Layer 2 of a small transformer language model trained on English Wikipedia (14 layers, counted from 0, width 96). Numbers have three digits each and are written without spaces.
A neuron's activation on a vector x is SiLU(gate . x) times (in . x), where the dot is the dot product.

Input weights of the MLP neurons that the questions are about. A number n stands for (n - 500) times 0.00096.
n2 gate: 520463459423455444581600615597557492442524520739587443699420483534544408449491456514590278533420408517494506601601503557342405534450322630431515506554335485559519724410497543322634584348678466440483456531388527508659408563539392666721641460440451344541300375576491581514523601560618473584
n13 gate: 649420385483627661295623442568540575713504699822512636471521468559543578682373255454735694640200428488362512253477561366546336480566496567566606413376410496811320640576576582606561545217359482224496619592430545401609306527323500638613504549560395257557335259541551692324271528474382306387
n19 gate: 472187443680579360563419257460592516476379414730597652467430653311396574449316626428529331621532673643483666358549431725500547377438724528647390743277549520594250552790413345474439443567381401649415081468545732603403399599450416545678713560429613586328695478455524543496524653482688348407
n29 gate: 392616674588672581370395577537418410209599286428684724754577596476404588471306601528539389528355591393901708441484583529440649590611817578484496683459542416585609471472640656594634692479297603676544417711360689349318255382822591542487588508566280415331382412559394540520198642391488439391
n37 gate: 548522422434403388530512654417558586610352401496478536553688500661588620353712289659450564450337383417561359746773528306475390482534436381563541189551384300328416518545695750630642636440348467611669521373537497446309655687481607445429634442558482343489666460351619521458561298503333308535
n41 gate: 458433381429566597540314244323580758454383415473521549598500669596507595159414500577647558282535577507314466277543721462388527448536400593730280597514572575376343517463663455375403610682383603511388355503618359531570568634533412571481706493583482669697444510421580510533531422497408670371
n42 gate: 347568471470567578500538405417615661608242684695455588429632492453743519547373414534600393555412291524521523650481439216755387611438414536635549496612681736166456560755460737696409524309426555399593569532529451555320283576387954480721562683326331570377589485562516336393618339617551479484
n68 gate: 496298554696531584600620565525704462518416224837450550636602400490432459590370288520489493617465504426552432686547517371725790577347507573616647507461641493576593493557504447613527418397461617411531476578438536639426390601463359439688306247413635544262668611623744379439594536407528373449
n73 gate: 523512445488424476528369540343423345438604601400519450448778589322638474360594696332367496406611419492652511418668297489370669347468663549489363520531911770281487373522653405652544484540511316534485663519630292303387701463407621465433541464550504623508569560425272365680720469461331833616
n75 gate: 533454459531348577637524422370331503691565532543583625490331622362604656477386530431390203548507530562640611437348491426345334708639516526560530422471782533490414565681546549404709444459458536328259550689446583419318433450421675493603547506494622641507441555463626647315536417437583517554
n85 gate: 451597503540305723302416223325349605448780594530521607618432604290473386575486349428630504201466455747471717413526685548490342609432429442427636617613521528646406545503469563334411444396411497417537523658645642374435356286359507630481530510473517369595493666390599520404514521453500493446
n86 gate: 456639461460637573616740535440584463551454846569514456647563616507448385483462404580384476346625622483574474582583655576350395370671510443523394569429330411662603551465641551554304524451512432364634552389503720626344238420348489407745461399500483590534404494642780434471367340423589571477
n88 gate: 503466484313400434436689453527433452599487536520578629309443534633441485440572600532638633578552331576484304695485544757497662695598633524364575468622412519630584561555604457330497416401543497614488568699409580500587467602571487469633601537676509626447494290616545533679382364581632484518
n111 gate: 398559591433790516541264339376508473367488511364449418630407595331285538708548568504529343496399625298968485326459511442443622500516335624523381428516600424535269645522473592471333974415659504436731556539636416435516318411356414722458606580411418428628401348424720595560369429546653471481
n123 gate: 441488703593383366458503423401559506680400488470776550484410253406557690646440415470451423361491537626474365703494571424503436352420601488488340490580513427454588444538749617628597697616374526602533482497624512613419668595327640459500587621534581525585513523481555352527613459339558458452
n133 gate: 538726665523568613638586600379419673396555616395456412425568576300385321448548567581569229509506403506353400557723536568703570369357454475521379429669596369435418453455652503347446671370410351524567437416584518623388372461589477541520518351491428461532341491458379607500404573409445540582
n148 gate: 387488445640328504032627639496573709736556636462613674520540617527653729667425292423791281436427403439560575430313563523485564489492580538481621655258464551709445357595538434627478449484653330559448585696464360424516436408326553567709556464397523393366598496520519553541496185194360451530
n153 gate: 693445433588554451471493486568520584459539336685396380440306369510441527537612573552607542703483215364461493400656559436563383619634278324371618285643468232456537462529378423403389517553506422365318372568633554274522629523363486576470348430615538430710493601265351286510557500366584486543
n181 gate: 459648523441368549307332386412243620578538475344437685504317418435479482242417481633411489399732411595619557630360436271557460606450485314571481443754515350580633286612408575378391504492517520782425496621519548594403479451504585530284610153398641583338738469508690396454431351342641586504
n183 gate: 454397598233673773417379477466421664610461426553373489524563515463588839395593643392298539408489629541579537374608380474405289428476284537592208332530492639444334405460508745436525734437668486628779493485656404380393599395552488415286650486425565757423384447679507626536403324535711668581
n197 gate: 378358600482685270390319371389405600431462462447573253568436589361478462542493470528435409462389648458483490477509708448617593464636306643548487365549608523481324526447644581364425735681427416658449456389692497626493290318545469457557620375588408463513618579423597215422523523572372590436
n209 gate: 510439361290526503395651636487555357409507661528490555396503604430478412465701418506574513594220397635597491503583596490301330497593687532410346331484507602630687500528606486470647337410449467412665621584530416513436681497456666480535621524596468483681381524523803409441487484391380371685
n210 gate: 462565715451337637428561524155409804508401407682569427754346331436518441398477411591604496548447423640536364434533628474574262409709635447529477472846496434275262481464618438353362407476472577709570258435422489613416467464287244519583651343477435269360460567430474437423718616556474488608
n211 gate: 462706575427526426365375621564572519347579545764585557306480481493364448620570353138512708281690599678488305627590460399423738504429702534379558402375313361680358527337511578529384385393320598725379412561527401365508367558600320504463239415756469555414504708496425626467665642431507544522
n212 gate: 585431375469552630268642591536455503680520519631339546568473543481557506324477540416663440452429271439564575454602469349472325306274593381579335530510667629478586363652455297439500286716518198493459459633490536465561617497551503391599469400381529567580280449647468605500551582423408462639
n220 gate: 537202460352387149308513592553423444361563742544414480314719529540555480476546641566760504559435676516377594484465321664508556637673456564355603508480483616324429484605367338527380270449643306589406539492195401536474322558538645533774543417395226395866664410425552687317825590470397534338
n221 gate: 391716534459362689391485346462247486563344476466289458626364342312510581651347468454347389632604629369514251402368417490322446645583517469587518482611439436681367594507493504484612496453696631595658573493436555507500473404456412666417560354245622475571518391375479605297551198468537647439
n236 gate: 414590745430561341491465908395382492689530516465690610407576459592796702303508645512637580651463447557449421504477277540319404751673500569311434328773433438404330361706399324369403446644504388745516461695458370391419595558371479475531673295342451336538643171383476556266556500388436543571
n2 in: 375486510485191365173526500454398605404463448738608603640456715430455338231511579456641266427256571475644531754651449559534535532416706570503597661376398496378562560463461527497642564445569467291442401744493513413693528574556507525708705764549443431475541638558461476436503543536618496500
n13 in: 677504390391531670342615482503476576669566658618546669442601482566432497604342296490647782582195373556335493323500456317486332361591438604575593402423356546693469640500758440546577482347416494358422571451514461476618435523404611721656429523486556356547292367507503757436344461359442307486
n19 in: 680356510845685376667479508589682588508310397740614516504243355389323489435393544541419428489492734492508575394452511707579496454593676431515528412357552421729394473759461312419415374552489568593376343558281700768537621441377231524580774413577684444274669529440523477626492724475519352636
n29 in: 596485441684710470400477410496201403489584346409615394504492592363606496392347638580397421436336555278774716507545433594599586475523432402747363560580710593493512383458613476559403511656415534604355468620564408558431596448692319396329433630500651538399399727320406215643341725450532473319
n37 in: 297596332485314479604442556439507608599379403541307452411482431718639653450713521585489507500394500520717441621662543456503443419408466298606562321517377403356414678396646709677607697603402400597622566517528420547396596712568385441400635500520569219531684462377564550402601403394333421550
n41 in: 141455430552510770385675653391461439438177472447484578352553666599472421449612391330436447686539461526460625490703522564491566539373583538362392463500470572414500542617477441524494513372572432677534453461510524532347497645544439579683684322327533477523500365311596358382484461485652579553
n42 in: 371585553555478594565609409478613644655336629755444489466663445363606618496463448538615424539416279507538440626350665276610350620318431496681638523489666754255504669713453622659444419355581571544507408551590582518381326580330839455711627657253423564436457412571540389349695444533529457489
n68 in: 596512459546417541526644525377518375547471367574463621426487590336598512625339553424620411671435336436455434665638464345518780448462454521509622608478579560409564568582601603535679416458526636544599390531643497482429419603730545556557309261326720503393392623642601386506518503472545477458
n73 in: 695673596284338460716294207230410534435285508603635500317496726331671471326768781516356442374797595701639592239541442547488496350598301564517172513556734645475292522525256440370291574625504536557387554397783303407328487401568464342430408488547517642672299528434355538652453565586475732651
n75 in: 608392277431500280308500535519614470377663440367326423488536481541300374523547301617444433437557427371456378488558419413559556352254718689426484697389414629519634554496584331522474829556723496646504390660480282387596790489653789481475722289303292583629415426476598440698462492444545621537
n85 in: 411786577365462721454231497484437584525490389531430399579507353460414405434416435533457520451440367563279332538431676450641463497533466359794567559431461403472653497473531503521337478671567453417580582415636538606510629412470460545627469515312818419464349400510497497533494363604608637558
n86 in: 552416537603462467433640464280372408506450600434506516560497471232416431595448526839527361481583712471530404588655497506432478449610655427602630477414474281588658606469424479482305464500660447237562417343484731636439494488584487327604571467506313549700490613536608525451468438395487520444
n88 in: 497484447339453348470590555606400463585578592405513579255562468636524418528574698491493636518522361509376221716446494707594693593623633540391615361685403513512528572575603449488560348428561512603412437657400594559569430635609451452698591462662500452510630273561606506656509459589586411534
n111 in: 496504727460264454535287435707515632306291500318662280249250421709493666592595542525426538486489690245543475451405514339482442297431438496608526427634404383449264474631286648630496613372424626451478479481485455416500421592406328598407414451342489607314429242744371456504500609643616437561
n123 in: 496553469623410378485559525503441472500584490515479356609395609476598364631389272513445500449521665524653372330689463486584288476276607621476309421510676354723374573517497530553603687576193452332683564622471467414456490253393460518538257738538595367486592604486459674437452652736503552442
n133 in: 483459600547594514518500605490611607503496556581699398489647415241353546657424431519613444638547405271366739397625571603451583483307663530386675497466410214557493395484399365557516493546531199404520542493465740493617546532336397472698556396503568517555640506618446559455230380358526661546
n148 in: 508504679647393607181624620500600746684413455532703655578422555664742800730436326373832341309300433450543649374342664475528463686539566516504500552280376492598386367667417442559397593478558550536476536808517570282697472572184465564500500582372483577398703558641467585468286155325394328455
n153 in: 534462409467473497568471472574801380551546503710586558355405318527490441627431597296720689692473381206631493455593451312520427642690210369425541483507347272500519602526439471356413541504522481474490526619517548366489516604257286572482549671587582420552583670469342480344564551429503446441
n181 in: 663657455424462385546434439459503503470457658426563459561491420416446426442557509539494549388615592421365463530564672416614419427555610250588500521738642323480523512590479525514354426622530465584480559700654461416590406492463488434426406429301675364440316410400602310565523426616523724509
n183 in: 360414710162687544537323412450426609378574535620536660348599367329675659482518594473202559417539550592537510345564408518332403638529371648548449500316474656591317308473458703336588611430596562621713592443485453440410493398526384565647610507412489613493504701661563590408349403500611752372
n197 in: 298442551497740431490321320541494556378659344469616382421645596434546321494484471552450451522357439415430605355545521418663559437615281582469516418468706390400343570506554616506436648566385237584482469640634435491510472302600564380600601488576343523412534426552538270393525519520282557528
n209 in: 459497624330517389560539451362520503303454503515527608261535647414464323440545610416465385658456514725398461538510519600317437426500497751556452305524465552557585328487554464293696582395603481404585403311559484360475556661475422534786637472490592371697650581597784447361527370299553550395
n210 in: 427518562519450660485738735183496661551342341567570456549309504632507662404326614528656593429424398680447360537534563500458235525718372507493184429655478426372329409476464305353479332425423610496472375637470497729435426569572481570583556375568384258307419634541643489548629639424341389532
n211 in: 477306512450411575723542541553351402266521415482611477538562473467535591434544459468549527604573460371660426530285513602162572596634605589455719507410466446598460680405510529434424493424469659565345385520288500638619574532601227473702291363718383438432482522684375474500546349457406363481
n212 in: 633383312476466407358608399481407592734277698471280624305387610408576628393465546407531376588459443567320547732425421370888445299624544326358450399451508664441512534607366278482421443590566466771315532676558472655591507557551658511431496367478609739661452316569578504611500219383544425507
n220 in: 470306460266445187290614481434526500358585685476515507307523511518547525559511515624803393562522552445372601643405493669561467563608372665295440511407500670427296496525301472409270372392603367630367354459275490636336370578488531602746518306423291489789547562576401670425650417656594425363
n221 in: 446736507290473742472426408531392530547371538466316488612524344276425609675398535537306400688727620381697422387405548534515402584460515496526516389550476437485437566632527787416408551484479504648608648731405327462516676603545309637471452439167643579401520328262301485349450036563409614380
n236 in: 533586660507493255538539497470546630573668358349450411442541450594564712604510490402666493465536735503617599427456487409340506467616315569340426527510351460555431434469516461509447420483632549619660490543395503604476349617497441614504538349287463340446615546130507513279663533301245420490

Each question shows a token from some text and the vector x that enters the MLP there. A number n stands for (n - 500) times 0.01.

" death": 377525594475608472633499587363513548379536439374501467361520564491436567500372443431486482605490285508433403560325669431541392420510459633584434498405282598587514555472509628563393489421729569544436462511288407506447486523562477537474538287558448548520376636596454666545517428457498461382
The most active neuron and its activation: n211, at about 2.2

" business": 539467567397552306634469608513460671375575459395595467430425490604535545586633470428582441621525421682526475546518604500385487563487584781748412322394430531543609536384628487460392578481576548504504532450475417522331528583590477563505455565536657389552525584585436599460550330388539529611
The most active neuron and its activation: n209, at about 4.6

"as": 262522572513297462485657539420482608453436569452570529502494495488512498555456491233520362561571431627601517403517501383495513493517445623475541444313506541572464581560586528462379607340611690485541436430475397437519500671489490517481394350525429554659412553531522490313532388261651396398
The most active neuron and its activation: n148, at about 6.2

"ing": 457482597507595338497671361286428579353442432455585552395360471519593500542365582372479293604535347450544508459372518655376532526611585440685485510358414659503565400419486594511485525479487528437380482386500434570504460627497630440521409508474526545447405555352491459453588565484696505442
Which neuron lights up most? n29

" the": 555510515530424473502671522344485547554548552354450454483445547528459516542442553448497419585571417476607481439454501455509471458482519709469486435515510533555538482311390882444369580461567550554493521542570444589574565522465488424860443397546617513553388501467422572650553550416534399464
The most active neuron and its activation: n86, at about 0.37

"ul": 489469565492448320527638499502477541497383414393592556532498568358615553622363488473484366496604484517361614433454542490515554536527312720562580570597504600510587536450747580576458514574535493538508384427511415474324524700648416539434411514623574409527537576545429619353611511328664490475
The most active neuron and its activation: n68, at about 1.2

"ender": 473567497417553369465595458294417645603470559299595630483496448563466488531303533410515389653602423597585479339538467431478568457572493562662527469575416513391417512434712553498481535437603435461395519310348463538491570486475417566545516461700493529549323429511497650451598485428570478213
Which three neurons fire most, strongest first? n13, n210, n220

" 191": 530557385611417561547569567562517689501576458487677553392531418457597593563392552503603364523436251515722413524544581461524484526501333567498570433586440402512435445448548658326442587471557444538347598475553481505459592546584624538560481438615415359680319569485422652596475400490622486441
Which neuron lights up most? n153

" in": 449505530686488483520766531621334394460501528414487615469336529441551492581429488540540416517517472565522451462369601432589524488516424703571477457379484534475477519376503701419325673445446542642459527375501440550493451647468386278708511450503513567521434579394404538478498383474524644524
Which neuron lights up most? n86

"50": 471511545581441491604558512450508585431502532467648512391430529464546431521403515557449358564611458623739517513454624450477446385498439499565642487530356570465576440504433631388506540493639519613469580492512380551471411718382391561540405387608264315664404643485436585333472382397558492618
Which neuron lights up most? n210

" alongside": 402641504561535430512643522463464533516542566209450550528428461421380449539412403507439519509579373478677436555454523433321527419596362786561500466498426557465549494482582538472356596400403553381312522525466347509459383584337420409760464357477539572457436493561400603609534477495555584482
Which three neurons fire most, strongest first? n111, n86, n211

"ern": 381605443541408423531637615618574646561570407473552645349461510549566550579483622553492359475616304318438591345478478520476556422503327533424475617497491566446537418314526713430385482588483595535415363396495508487507477535653574669490511492482552480459442583295564638344529591441588423468
Which neuron lights up most? n153

" was": 529706649566592603496474515492455416636559480358580534417447512588534625479456412507511401513491472595630510429551586413564452469586589754617521570406474466352524537594521736436441662542462650531404434526484446556599460620395446515631463459480501685577379559512433439581643419456663415417
The most active neuron and its activation: n42, at about 2.3

"enty": 698635535497516486585554505487413567571524429393705661496508436437561543579365449485528399670585317402545444460359547710468613475511378558502542407391497490357421528358513536463433583383565486478435436408473455681556556527446557461449495567544506517577262604423497607439529605283543625406
Which neuron lights up most? n133

" contin": 452527502460397417527470598600537542489500661354533539525293504434470608380621462454454564364556316603418594548478547351485432353509450431456470548491567335402517376545531588314429527528548499449363346600513469576458549495569451462544494519619574334616638597558328745500558445420508604373
Which neuron lights up most? n181

"ID": 522557522363446503536627490642390683561557651440685489464512500612420588533434357567425362492486406864483397521488455575434439307488429675438530476441396582512536613400410495487390475543671484510346392345399578484387407670492448456488442637501403462512418584344496521545531504523439442607
Which neuron lights up most? n220

"y,": 438531598621520466543547526372387454511522504368581547429440452532555610472382488468514436569470508506639481356469660424512557515465414775535499269366505512499546537392583552629479738506452570599277526484538436530462400442571553519804497448523457425522297516518517462467556553452528481389
Which three neurons fire most, strongest first? n197, n29, n13

" of": 499608557646465477513728468332378481357555574466439547447411436527558560503516518449495446469533458504637555364360523438585526533561499689559479485483414539463365516408526791464446747508481545551446443519499434595437435598401414366723487477601450522574327434421476533413571571415546622561
Which neuron lights up most? n111

"\n": 689569498744415443353537560563324622581465482245470502417471553540601532537315577380505496549525397593582506504465466437553434492377390546585415634545399549424486513450405497387344628497579427554412519443468357557582577618479404365645448487519520436510291470488487524522544728455602419370
Which neuron lights up most? n212

" 4": 458637527611601514515622475421474668501467580330686468394542512556503512583194503513407413439503345520584479636412593501505579413488458524480337462465454501481556466610421630453497484265756517511431401561403496573525478590498449484512353510549363301678396503369495692512451443458516522448
Which neuron lights up most? n148

"ically": 486592619462566505508526536387362479524493621419345524395397483585571523570552491479474475507582427483563465520414661535318495469584451712545389494448448667543568604487617650468496687331462425523411382531398542537545397661465393460646580388576448422526383632390531595476471532412575530260
Which neuron lights up most? n13

"ous": 607425490576494365661553483479524505539430464208505546511435460575597570471505683415415420482563363523482528338400589627436460585515508483505321512535382630496402484530497560567265471576559576611528387279696458473373486485571472449460427600552676487634476496472519558533401490369625560376
The most active neuron and its activation: n183, at about 1.6

"igned": 465542528457459384558488701433402606505541424319608586434438440594563437501347511495486376459585503510600425559235510540496433439530445551554450477307337607438552602448570538381392510447418649573385436592480490551477521566509686435602371432523542566520240575362577521563495459472703423494
Which neuron lights up most? n75

" population": 631631602517609410630696552623548484533597462365435590486516601426404552524558527365496411488504236478545550590452534399457401411474374724628444434325504627479454532548545577325253528447661473519518428453415532536481496611657453531546494582574443503599338500543385504500525424532434396446
The most active neuron and its activation: n212, at about 0.67

"ive": 429518491453518499596667453256465665440527604356511568399471480581496563522274552443491256554600360585633513484332546545374492513508464673592417402569396519590511652460609475473573497292610599499458523524473501510506463597464404452724479483642486377512409559430486549322442488465563533388
Which neuron lights up most? n210

" |": 537655592735506477593568460304454551564502450295564593464499478446537528525451507427465566520482519542618551450381357435532548456337461616470481601429476517478569502526525585484396559474525600570404445471432438530459477518521498367791445438594467447484219495473409577420480322383622441421
The two highest activations, in order: n29, n148

" 13": 453655512692555517536569500496517673500462574282731562460682504497476434539282503592476438450518436574666423542423686528498549458603406535466465421507461559508441483538489639447505564433604599509449443482326433658527485474472499517505509349531381390713375607446441617515467427425646558500
Which three neurons fire most, strongest first? n86, n210, n148

"r": 285566562425295579572534518451609515514419429353530737516420479538544537543467547453466415344648473516523605406457584584534399460475287472592607513565462499587642441530461506530372533490377506543295225539519452503517527618429482546350396441342593381492304468385413541490490527489530508577
The two highest activations, in order: n181, n85

"ral": 378410384447459425525693550522492435593530529495444607416296539587669513625464414348550298474638444642535490344480563564508540470392398648587627435557403526563585396531630575479468672491584582591538390435536550481521460659502316570529382567595411545572476532482486494425688402495438356506
The two highest activations, in order: n148, n211

"s": 386496538529472605368565519251428438334475579342494462453463455461547562462365485348514373580515336539625553412442537386430508421480507530512498424404521527489479442448607570517316454380644558445404391356535424488515281729497523528528409502477509360528316528431468585415439479305681382445
Which three neurons fire most, strongest first? n13, n148, n210

" T.": 273578485584481379404673593457507629532528562397368442387561450530526562529478363519474511510546447650649399664420547540595528443341479616341463578458507587450509621380386497543403662339630625512416408285454319534406476571456356493550496434543440458481422491452489586497661427287474582522
The two highest activations, in order: n220, n211

" w": 301592455469442540493661390521436729535541509190595489459676572671449656570539491506507645533482444704544438384334595488416490438543543520470458499550563529453502590491502595556348415417436526451325460366553482573528402581513570555635473544534587316598580410438422501443360496334589439504
Which three neurons fire most, strongest first? n13, n148, n41

"re": 541491475451274525560614490620528405502487400436591568302372441396549653482437554461448359581601495693464547431476494560669464542401529708526552288679556632613470610532720462556361708418436451561572384491547553481553590633504541525485420598556518409587472445459467659477572478505550544402
The most active neuron and its activation: n123, at about 2.8

" Mit": 425561513455447458484671450657632496378488578375503511528422415593664441645506450550456428498483534599344377444432405489563524474535450554515530485554498456384283509447397543518496568456468536508388476462406370589520467604469501515433668372416506298415582678516511726431747426280535428575
Which three neurons fire most, strongest first? n220, n210, n236

"es.": 433607446600557383483546608364576628561557517353392568491599524504549526497320430473522435652451305478687463412410594481561470415440490705462499580426401496547569610351515397501246655457610555580394502466564547540428430625545504384668476418501400513556321432416403406360589466374562591409
Which neuron lights up most? n42

" tw": 401485574491435451485588311664609535495514509346453662470438476438367479496538530543475512402479335743433604406465534465414536482540563506482485444558450498420642390427411672293223493459599613439422460393649551645405542499575634555572395440593555266549696457415425532492445538514560509435
The most active neuron and its activation: n85, at about 1.6

" O": 376604661449428501510651380638572550487323556353555431527505439545528521557362495534516426450446387844481488515427424384481502525369491697552499460561583384646625494402470458457587670552531548585367407490506262557587330596424482539486460507487430316562481538459357454568536478478543540517
The two highest activations, in order: n123, n210

"ound": 422558489431586473557750466354506528581500326399436696504425512660697550434289602478483389621544493421434446383371602431347517498491357725613501539533489468485675504359557648484407508485617464534371415578419460459400411629532554561540444497572427535469335592438559612451545478467594519466
Which neuron lights up most? n41

" its": 537517510591498646572707564467437598580574498309524568539495554586494548446660566544511346521588384559649496483433515518444480476507526728564428339425434511572546474332465762380383593443530640533481489533546539539589463564419437557804526485615582456543510555506380470553563466388508480541
The most active neuron and its activation: n148, at about 2.1

"p": 296559571394486646495484395608536554400551473330530535574424586682406508515618433383486463489553697460442570465421533462484373453410420514535465505504435629533582607487716539424392536556590636665474485328669471491438477660456576507457360513559518382560440599398343555423486449454548460437
Which neuron lights up most? n41